Layer 11 of a small transformer language model trained on English Wikipedia (14 layers, counted from 0, width 64).
A neuron adds its activation times its output weights to the MLP's output. To switch it off is to set its activation to zero at one token and run the rest of the model.

Output weights of the MLP neurons that the questions are about. A number n stands for (n - 500) times 0.0043.
n7: 612 431 534 490 679 445 602 342 518 487 523 663 470 633 547 422 460 633 459 467 517 91 565 415 357 426 382 527 358 448 406 478 559 526 399 445 383 569 390 593 435 421 506 362 467 443 525 612 355 521 486 524 456 468 478 751 568 575 314 660 378 216 515 405
n13: 593 565 434 458 252 455 407 655 468 364 521 449 371 614 476 684 538 358 629 542 247 392 509 508 551 502 414 194 439 482 517 489 405 570 656 430 378 636 549 593 628 578 482 396 500 594 571 762 650 327 508 506 566 430 588 633 527 637 444 628 405 632 467 399
n14: 465 775 436 521 538 562 666 742 413 487 457 621 605 401 433 500 619 621 512 443 230 336 493 560 398 419 483 189 607 741 287 438 425 273 519 746 21 549 493 556 518 364 294 522 442 548 387 779 642 704 650 727 438 689 213 240 490 536 248 305 506 501 666 353
n16: 459 668 511 522 401 378 617 706 562 529 637 340 554 456 345 445 399 682 368 720 439 481 406 347 404 521 697 448 735 406 429 223 604 352 190 399 676 520 504 632 724 722 458 550 513 678 394 328 571 647 591 531 329 531 707 401 542 552 423 426 544 489 684 390
n18: 483 589 514 478 365 598 556 441 609 477 493 544 650 314 623 463 405 453 465 529 509 498 396 569 651 471 540 594 388 415 534 500 415 435 537 636 643 459 527 467 427 549 437 594 584 512 499 538 501 572 478 552 457 448 421 459 502 468 485 513 532 513 527 495
n59: 327 600 598 483 432 287 393 456 572 330 687 433 373 377 561 328 367 400 378 353 531 343 561 549 453 229 781 454 518 461 538 656 254 497 491 599 621 475 447 477 541 608 575 607 289 582 370 491 528 699 422 574 419 663 789 591 267 496 497 704 428 518 390 484
n68: 370 409 565 239 596 350 522 595 451 421 469 391 363 629 641 374 491 575 490 587 778 222 371 582 563 395 396 554 552 504 549 523 306 501 592 686 433 468 329 272 491 580 528 365 609 652 570 666 458 603 631 351 501 509 675 562 588 629 408 504 375 658 444 444
n77: 328 510 320 497 576 614 314 636 598 235 452 534 616 510 666 399 287 525 409 531 389 670 802 483 721 418 358 428 395 404 392 574 722 610 714 444 624 698 197 460 637 471 483 376 584 543 526 438 384 290 485 598 250 870 421 450 434 646 528 363 388 565 528 689
n126: 681 600 524 442 620 508 581 435 402 437 576 463 663 648 436 555 402 481 693 407 263 166 688 621 515 548 686 491 446 435 668 544 583 632 211 441 608 584 724 606 465 533 533 471 440 596 546 377 564 502 284 698 534 566 493 559 426 498 547 438 470 460 609 572
n152: 636 296 489 630 702 485 520 411 443 601 555 525 755 626 388 297 380 420 618 339 453 516 735 386 527 508 470 439 454 388 341 341 579 496 610 377 259 545 380 679 284 601 627 565 597 744 517 543 337 448 418 530 460 616 459 307 487 385 634 451 434 298 456 530
n185: 236 453 343 399 434 83 490 595 553 602 509 543 285 427 792 423 857 468 702 578 547 413 359 438 593 626 836 534 630 585 370 325 622 619 402 684 390 379 676 646 595 262 699 458 407 575 620 533 580 287 698 591 571 456 576 519 449 671 428 484 88 568 446 292
n196: 550 549 328 711 270 398 546 587 446 674 433 448 584 361 321 523 687 541 508 403 605 708 358 567 453 599 499 487 457 549 386 513 489 506 873 477 580 577 386 550 471 379 508 472 357 422 550 586 416 341 404 425 321 345 557 364 524 334 411 408 653 521 497 539
n202: 530 466 439 570 501 564 679 586 593 370 401 527 140 313 587 703 647 258 461 598 552 162 435 649 543 555 579 874 454 368 584 556 582 669 522 538 827 410 443 717 427 511 552 584 207 429 343 666 262 407 355 551 334 519 579 335 562 405 666 593 626 435 245 660
n209: 458 378 460 427 560 686 580 548 447 396 597 604 553 518 480 405 622 495 523 573 493 356 599 656 433 468 514 468 754 397 353 686 548 550 493 533 411 431 565 202 597 608 531 612 368 388 483 416 570 427 286 560 485 475 463 614 664 481 272 682 421 370 367 502
n243: 466 488 453 470 376 618 517 552 445 505 573 568 449 452 555 526 570 366 473 524 717 567 578 586 522 498 399 405 486 500 637 466 394 405 619 472 376 597 507 358 720 371 594 402 526 587 554 743 407 692 451 375 527 642 691 425 443 416 457 302 589 671 690 443
n249: 284 406 432 533 405 446 512 489 621 343 652 403 500 390 410 627 529 604 479 555 293 377 563 620 461 523 610 521 528 518 649 419 485 523 512 177 540 591 562 505 550 409 575 313 426 483 388 416 570 411 619 522 622 581 465 393 406 571 696 450 568 598 617 429

Each question names a token from some text and the token that comes next. It shows the activations a of the neurons there, in the order above. A number n stands for (n - 500) times 0.011.

Then comes g, the gradient of the next token's log-probability with respect to the MLP's output, scaled to length 1. A neuron's effect is roughly proportional to its activation times (output weights . g). A number n stands for (n - 500) times 0.00098.

"to", then "le"
a: 500 500 500 500 788 500 500 500 500 500 500 662 500 500 500 500
g: 474 695 381 868 482 473 523 598 559 400 455 708 412 541 496 510 465 530 260 453 525 707 346 709 504 405 439 330 743 422 463 612 516 473 288 760 644 383 485 569 420 599 665 514 567 363 556 570 379 404 497 633 418 249 427 487 396 379 716 514 364 556 326 396
Which two neurons, each switched off alone, lower its probability most, in order? n18, n196

"re", then "ct"
a: 500 500 500 500 684 500 509 500 500 500 500 500 500 500 500 661
g: 506 573 651 548 352 450 319 742 338 743 411 517 473 414 504 703 564 251 636 414 642 622 230 635 494 330 437 614 258 466 467 436 504 585 533 496 373 465 361 501 507 634 633 484 750 291 524 748 420 512 390 405 533 518 385 430 426 332 537 492 563 520 752 654
Which neuron, switched off, raises the next token's probability most? n249

" o", then "b"
a: 500 500 500 500 569 500 500 500 500 589 500 500 500 500 674 666
g: 523 540 381 430 648 489 141 527 452 364 613 585 565 503 423 456 267 515 318 430 587 501 463 664 478 544 666 514 565 432 391 426 760 518 531 438 416 697 400 408 361 534 658 565 536 763 657 316 382 415 358 828 570 511 621 370 500 240 615 602 589 614 442 383
Which two neurons, each switched off alone, lower its probability most, in order? n152, n249

"st", then "it"
a: 529 848 500 569 784 500 500 500 500 668 500 500 618 500 742 500
g: 366 478 471 552 501 417 599 546 613 387 483 423 257 389 310 665 381 209 669 613 450 442 406 657 622 379 422 652 668 568 140 581 597 415 542 462 402 435 502 651 695 744 448 379 371 459 470 534 498 589 411 545 653 522 281 499 440 515 716 542 646 385 628 706
Which neuron, switched off, raises the next token's probability most? n243

"an", then " t"
a: 500 591 500 500 531 500 500 500 500 500 500 500 500 500 585 500
g: 419 568 843 425 337 494 457 613 507 498 383 439 450 517 894 385 432 359 660 590 375 286 479 777 533 350 539 503 621 447 517 531 466 377 321 368 538 684 563 501 597 340 395 511 485 394 650 532 606 537 466 729 476 354 651 376 353 356 480 467 695 667 433 401
Which neuron, switched off, lowers the next token's probability most? n13

"5", then ","
a: 586 500 500 500 610 500 500 500 500 500 500 500 500 629 500 619
g: 468 373 664 406 414 360 381 587 458 505 492 662 597 628 324 483 181 298 484 269 697 551 617 502 479 857 709 552 320 438 336 493 643 389 453 601 445 519 378 493 617 372 651 520 585 411 414 703 431 297 654 451 520 499 424 562 495 795 528 465 480 479 532 610
Which neuron, switched off, lowers the next token's probability most? n7

"le", then "te"
a: 500 500 500 618 583 501 500 500 728 500 500 611 500 500 500 500
g: 619 391 649 574 262 590 283 409 556 527 452 466 701 316 758 795 459 400 613 448 371 475 604 493 620 570 439 730 572 542 651 286 306 658 335 651 405 506 473 534 337 501 457 630 461 343 744 582 631 345 339 423 517 655 326 425 476 518 476 468 376 420 580 480
Which neuron, switched off, lowers the next token's probability most? n126

" t", then "ra"
a: 500 500 500 500 511 500 540 785 500 500 500 500 500 500 675 500
g: 523 392 732 559 663 327 505 527 584 375 469 328 545 459 670 310 541 515 684 446 473 453 526 535 284 577 620 423 649 531 517 194 477 504 499 954 407 481 546 620 256 383 528 489 504 270 414 319 572 565 616 471 312 488 591 679 505 559 374 529 397 579 645 535
Which neuron, switched off, lowers the next token's probability most? n68

" 3", then "r"
a: 897 500 500 500 616 500 500 675 500 562 500 500 500 698 616 500
g: 465 371 359 580 422 462 505 618 391 341 644 568 748 624 328 347 753 496 393 549 686 776 502 435 416 571 526 485 599 503 417 382 470 430 761 540 509 290 590 476 355 581 632 493 437 404 302 546 681 317 644 354 427 519 512 612 734 549 295 496 293 568 314 607
Which neuron, switched off, lowers the next token's probability most? n209

" G", then "e"
a: 500 500 500 500 603 500 500 756 500 500 500 500 546 754 500 500
g: 563 426 461 502 508 482 546 450 209 493 475 464 666 573 409 729 460 490 622 386 585 454 582 604 603 547 104 573 704 525 387 428 614 639 620 225 545 472 535 373 545 366 618 751 435 644 508 433 624 332 515 587 363 523 223 479 378 583 429 326 658 629 375 648
Which two neurons, each switched off alone, lower its probability most, in order? n77, n209

"ity", then " R"
a: 500 500 500 500 566 500 500 500 500 500 500 500 500 500 501 709
g: 573 333 140 537 776 511 604 753 385 437 301 518 493 355 355 544 715 366 620 644 377 567 632 608 650 497 385 413 466 661 540 425 300 299 601 373 642 786 573 539 434 479 600 568 435 545 509 436 583 500 481 316 651 492 440 394 432 521 489 477 321 532 406 666
Which neuron, switched off, lowers the next token's probability most? n249

"an", then "ter"
a: 500 500 500 500 591 500 500 500 500 500 500 500 500 500 500 522
g: 296 225 515 602 360 245 371 205 411 599 709 660 560 462 453 620 457 472 496 779 744 489 465 442 492 672 458 426 460 456 390 416 416 406 563 474 419 511 496 435 489 453 651 354 557 298 518 501 439 529 494 528 713 535 730 623 803 471 691 539 423 434 438 659
Which neuron, switched off, lowers the next token's probability most? n249

"id", then "l"
a: 500 500 500 500 599 744 500 500 500 500 797 500 500 500 759 500
g: 573 529 490 681 537 678 320 512 616 579 668 659 648 419 271 528 524 552 513 472 777 439 572 395 299 432 588 631 610 382 492 181 676 463 488 604 603 410 429 449 552 638 556 509 340 34 346 545 559 411 501 467 564 558 493 538 479 402 492 493 403 449 683 293
Which neuron, switched off, raises the next token's probability most? n185

" the", then " N"
a: 500 500 570 545 621 500 753 500 500 500 500 500 527 516 640 500
g: 516 445 177 453 580 322 337 670 384 635 388 515 562 457 523 720 641 741 502 368 443 398 401 620 664 537 435 562 553 473 621 385 290 628 301 742 484 511 522 588 659 439 524 277 445 396 600 553 641 827 520 286 513 473 379 580 470 495 332 506 550 388 416 635
Which two neurons, each switched off alone, lower its probability most, in order? n68, n14

" A", then "ge"
a: 500 585 500 500 673 500 500 620 500 500 500 500 500 500 626 500
g: 521 611 384 528 458 597 373 621 287 291 589 533 378 369 587 415 314 404 345 510 703 691 472 421 728 434 410 728 555 438 691 798 697 497 506 275 484 463 485 545 441 397 704 421 621 451 401 543 476 497 334 485 407 579 282 615 546 537 428 551 356 789 395 611
Which neuron, switched off, lowers the next token's probability most? n77

"S", then "-"
a: 500 500 500 500 595 500 500 500 780 500 500 596 500 500 500 568
g: 349 676 562 191 532 742 321 273 393 406 441 495 297 528 401 341 569 412 449 692 749 451 547 436 570 542 784 428 511 511 596 420 582 416 572 379 658 485 670 442 475 464 419 380 380 586 464 391 594 484 375 574 596 416 609 650 591 316 727 441 574 486 419 772
Which neuron, switched off, lowers the next token's probability most? n126

"e", then " It"
a: 500 500 500 500 525 500 500 500 500 500 500 512 500 500 530 800
g: 445 352 424 568 344 569 336 648 222 796 355 564 416 615 395 784 646 514 394 344 405 366 434 327 544 523 619 386 497 663 649 470 467 527 556 608 573 521 615 520 394 450 454 629 420 480 340 432 681 419 600 498 589 753 367 276 600 490 596 314 776 494 441 510
Which neuron, switched off, lowers the next token's probability most? n249

"it", then "ut"
a: 500 546 613 500 688 500 529 500 588 500 500 500 500 500 500 500
g: 920 563 432 437 608 577 590 411 350 387 520 643 436 583 462 555 632 585 466 662 404 469 374 704 312 514 392 418 343 750 340 467 498 430 316 606 465 459 461 285 381 446 487 359 639 478 427 432 512 605 501 576 439 474 675 464 445 556 702 466 370 291 843 607
Which neuron, switched off, lowers the next token's probability most? n14

" 201", then "5"
a: 967 716 500 500 615 500 500 500 500 500 500 500 500 533 571 500
g: 679 327 744 368 508 540 652 492 435 663 415 634 449 373 503 568 232 596 684 274 480 451 407 323 543 333 506 558 452 283 688 728 360 402 646 483 496 475 504 528 501 454 460 298 548 449 244 483 476 446 729 576 410 488 579 419 485 498 640 685 673 507 396 774
Which neuron, switched off, lowers the next token's probability most? n7

"ment", then " of"
a: 500 500 500 500 508 500 652 500 500 500 500 500 500 500 521 837
g: 500 528 487 418 512 537 595 652 557 711 433 436 324 460 528 491 821 443 558 549 446 552 426 510 539 458 342 581 394 538 453 622 325 717 499 520 551 364 358 339 366 479 421 486 306 139 396 365 414 626 708 352 662 447 465 564 778 648 514 674 545 776 436 357
Which neuron, switched off, lowers the next token's probability most? n68

"ing", then " p"
a: 500 500 500 573 612 588 500 500 500 500 500 500 500 500 606 577
g: 566 593 678 412 637 539 514 441 618 407 549 429 333 388 578 441 376 491 573 591 511 477 603 806 240 326 519 477 629 573 648 379 543 280 605 473 529 883 332 321 602 686 333 343 313 489 407 701 538 412 315 488 698 588 461 513 469 452 486 573 446 312 542 527
Which two neurons, each switched off alone, lower its probability most, in order? n59, n243

" be", then "ing"
a: 500 500 500 771 707 500 500 500 570 500 575 500 500 500 724 500
g: 385 406 311 324 281 523 528 143 568 663 453 653 446 524 593 394 527 321 584 477 606 540 679 433 801 398 657 321 425 758 396 386 413 728 435 578 516 549 556 397 429 495 675 676 514 769 590 467 496 588 520 576 655 321 474 431 415 509 410 559 444 412 391 511
Which neuron, switched off, lowers the next token's probability most? n185

"ine", then " per"
a: 500 500 500 500 671 500 500 500 500 500 500 626 500 500 500 500
g: 433 705 844 543 278 517 503 346 655 540 578 562 379 521 834 474 386 494 450 410 492 105 418 602 453 533 538 518 506 558 458 387 516 372 397 543 495 515 485 603 419 481 496 323 646 331 647 633 531 366 605 584 479 523 793 589 537 483 210 380 393 567 556 481
Which neuron, switched off, raises the next token's probability most? n196

"w", then "y"
a: 500 848 500 500 659 514 500 500 519 500 500 500 545 500 873 571
g: 628 361 631 293 467 294 339 570 677 349 563 700 428 304 484 368 579 530 293 443 330 585 693 453 703 522 492 540 469 632 632 246 616 483 593 345 771 498 545 437 658 574 440 603 436 456 384 600 525 199 565 502 298 669 478 491 635 575 378 452 445 512 583 654
Which two neurons, each switched off alone, lower its probability most, in order? n13, n249

"c", then "ly"
a: 500 573 500 500 736 500 500 500 500 553 500 500 500 500 789 721
g: 843 632 469 421 628 636 223 526 432 460 753 599 522 547 266 283 330 490 652 430 465 325 451 524 564 520 618 772 511 434 306 485 470 532 512 582 812 377 678 292 581 515 580 511 470 497 507 589 412 324 550 383 332 549 547 596 475 440 602 461 383 433 344 546
Which neuron, switched off, raises the next token's probability most? n243

"ed", then " m"
a: 500 500 500 601 598 631 585 500 500 500 500 500 500 500 500 500
g: 492 614 741 463 464 573 623 544 465 448 591 268 495 332 627 429 318 514 511 406 295 338 497 744 266 310 370 422 734 634 712 431 516 481 839 611 657 705 555 562 582 398 493 359 557 455 546 543 540 519 364 606 670 450 562 495 478 482 423 343 279 442 474 344
Which two neurons, each switched off alone, lower its probability most, in order? n59, n68

"0", then "3"
a: 500 500 500 500 521 500 500 500 500 500 500 500 500 677 500 550
g: 480 700 316 636 297 583 614 300 813 792 342 445 659 520 456 638 415 616 491 390 530 318 415 481 373 304 382 310 283 691 460 654 638 474 579 371 508 683 492 399 602 543 295 489 548 469 509 672 448 663 562 416 629 471 539 499 360 382 561 614 489 381 549 464
Which neuron, switched off, raises the next token's probability most? n209

"ion", then " I"
a: 500 500 500 500 560 500 500 500 500 500 500 500 500 500 693 754
g: 555 396 436 338 664 409 381 612 349 659 445 673 327 282 476 782 222 668 684 546 218 417 468 513 642 456 455 470 671 525 553 489 275 622 512 498 551 560 480 641 676 386 372 672 660 247 498 421 472 716 486 349 684 573 525 522 471 426 447 557 520 495 411 497
Which neuron, switched off, lowers the next token's probability most? n249

"v", then "est"
a: 500 974 672 500 791 500 500 500 500 581 500 500 500 500 500 500
g: 470 415 625 379 575 583 574 725 483 448 595 658 493 419 171 369 362 646 416 528 518 535 459 411 476 430 237 430 471 456 316 429 465 455 604 617 357 517 586 352 632 567 474 446 608 391 314 535 585 602 810 664 597 369 591 692 442 447 306 357 859 522 510 626
Which neuron, switched off, lowers the next token's probability most? n14

"op", then "al"
a: 500 702 500 529 743 741 511 500 500 500 500 500 500 648 500 500
g: 191 513 424 602 360 452 340 570 430 430 534 423 278 467 712 542 405 412 579 742 510 736 653 442 471 451 592 487 554 390 328 491 527 541 554 612 596 441 442 540 543 259 348 764 406 630 431 528 773 546 396 308 523 440 547 291 581 546 818 573 534 536 573 341
Which neuron, switched off, lowers the next token's probability most? n59

"ation", then " d"
a: 500 500 500 731 576 500 560 500 500 500 500 500 500 507 500 500
g: 598 626 616 555 522 489 648 608 483 535 601 515 189 539 494 546 307 416 488 733 191 421 501 521 219 438 517 409 701 635 708 504 445 171 552 306 684 768 537 341 588 556 461 415 475 490 519 581 635 421 335 462 583 488 680 544 469 460 539 377 327 548 478 493
Which neuron, switched off, lowers the next token's probability most? n16

" m", then "em"
a: 500 704 500 500 689 500 500 500 500 557 500 500 500 500 667 500
g: 340 607 837 514 414 590 503 433 394 576 531 318 454 454 450 551 659 598 797 547 466 736 501 390 486 264 328 334 591 477 489 236 404 660 466 481 486 610 505 497 611 599 318 260 422 446 397 437 572 478 417 586 460 381 547 547 531 582 405 511 870 563 406 679
Which neuron, switched off, lowers the next token's probability most? n13

" the", then " 12"
a: 500 500 575 550 641 500 757 500 500 500 500 500 500 539 660 500
g: 560 646 256 588 494 548 525 485 601 642 333 472 500 482 343 507 639 270 260 436 410 351 505 524 777 340 574 312 228 422 533 518 493 546 528 433 559 589 432 492 649 482 355 550 599 442 561 761 538 627 445 365 649 265 301 593 634 694 484 413 686 657 662 435
Which neuron, switched off, raises the next token's probability most? n68

"way", then " from"
a: 500 579 500 500 579 500 500 500 500 500 560 500 500 500 635 500
g: 638 622 446 535 208 641 615 591 245 469 234 297 622 540 596 452 413 465 235 303 549 645 482 533 412 642 385 556 608 552 454 364 572 586 390 534 273 423 444 442 413 682 669 414 706 511 345 423 522 526 553 599 576 506 448 385 649 575 440 569 416 805 677 578
Which neuron, switched off, lowers the next token's probability most? n243

" b", then "ord"
a: 500 613 500 500 647 500 500 500 500 630 500 500 500 538 522 500
g: 184 593 388 665 315 509 537 690 712 590 418 465 534 645 572 455 550 588 661 687 767 390 353 464 527 456 562 502 347 533 492 407 479 394 355 119 537 465 449 731 662 457 558 497 468 249 397 484 498 567 542 536 555 530 225 684 427 530 451 490 658 383 514 550
Which neuron, switched off, raises the next token's probability most? n152

"r", then "ich"
a: 500 534 500 500 786 500 532 500 500 500 500 677 699 500 500 500
g: 691 556 263 406 560 398 496 540 302 717 721 631 717 340 409 588 555 621 444 605 511 410 205 415 282 558 607 386 408 699 511 390 657 605 427 333 577 513 551 707 551 522 299 570 678 588 483 477 548 593 506 451 419 265 398 463 537 361 600 562 365 319 667 467
Which neuron, switched off, lowers the next token's probability most? n196

" o", then "pp"
a: 500 500 500 500 593 500 500 545 500 668 500 500 500 500 820 644
g: 598 614 495 688 647 219 560 511 783 631 546 500 569 457 807 524 308 479 699 577 602 477 602 602 469 258 404 615 343 390 336 552 323 539 502 591 502 357 430 415 651 475 405 490 426 497 534 598 488 247 374 600 539 575 425 497 216 297 383 540 612 390 660 559
Which neuron, switched off, raises the next token's probability most? n249

"ree", then " n"
a: 500 500 500 607 652 500 500 500 500 500 500 500 500 500 773 530
g: 359 496 453 379 372 342 575 598 387 650 421 300 345 394 598 771 432 416 422 224 471 485 413 798 511 577 286 460 581 566 736 587 474 476 415 761 528 599 525 548 582 680 398 297 537 449 694 474 690 580 442 406 485 473 512 463 553 550 345 565 668 673 494 261
Which neuron, switched off, lowers the next token's probability most? n243

"ur", then "y,"
a: 500 838 500 532 777 500 500 500 500 500 500 500 520 500 598 500
g: 252 656 675 527 394 527 533 562 464 474 526 462 583 394 708 554 472 511 343 264 679 622 589 630 831 489 545 385 269 486 560 490 621 556 363 281 328 478 574 503 466 511 688 538 661 447 559 714 363 459 643 433 562 418 243 343 411 363 513 265 438 558 651 594
Which neuron, switched off, lowers the next token's probability most? n18

" ab", then "out"
a: 500 538 500 671 580 500 500 500 500 500 500 500 500 500 500 500
g: 381 490 584 331 413 499 458 475 574 689 467 552 391 447 468 675 183 396 627 591 418 370 405 383 535 510 481 450 443 652 516 721 285 596 584 657 495 248 625 511 547 338 590 700 619 692 597 353 489 611 585 725 474 473 530 669 315 350 470 455 687 566 391 198
Which neuron, switched off, raises the next token's probability most? n16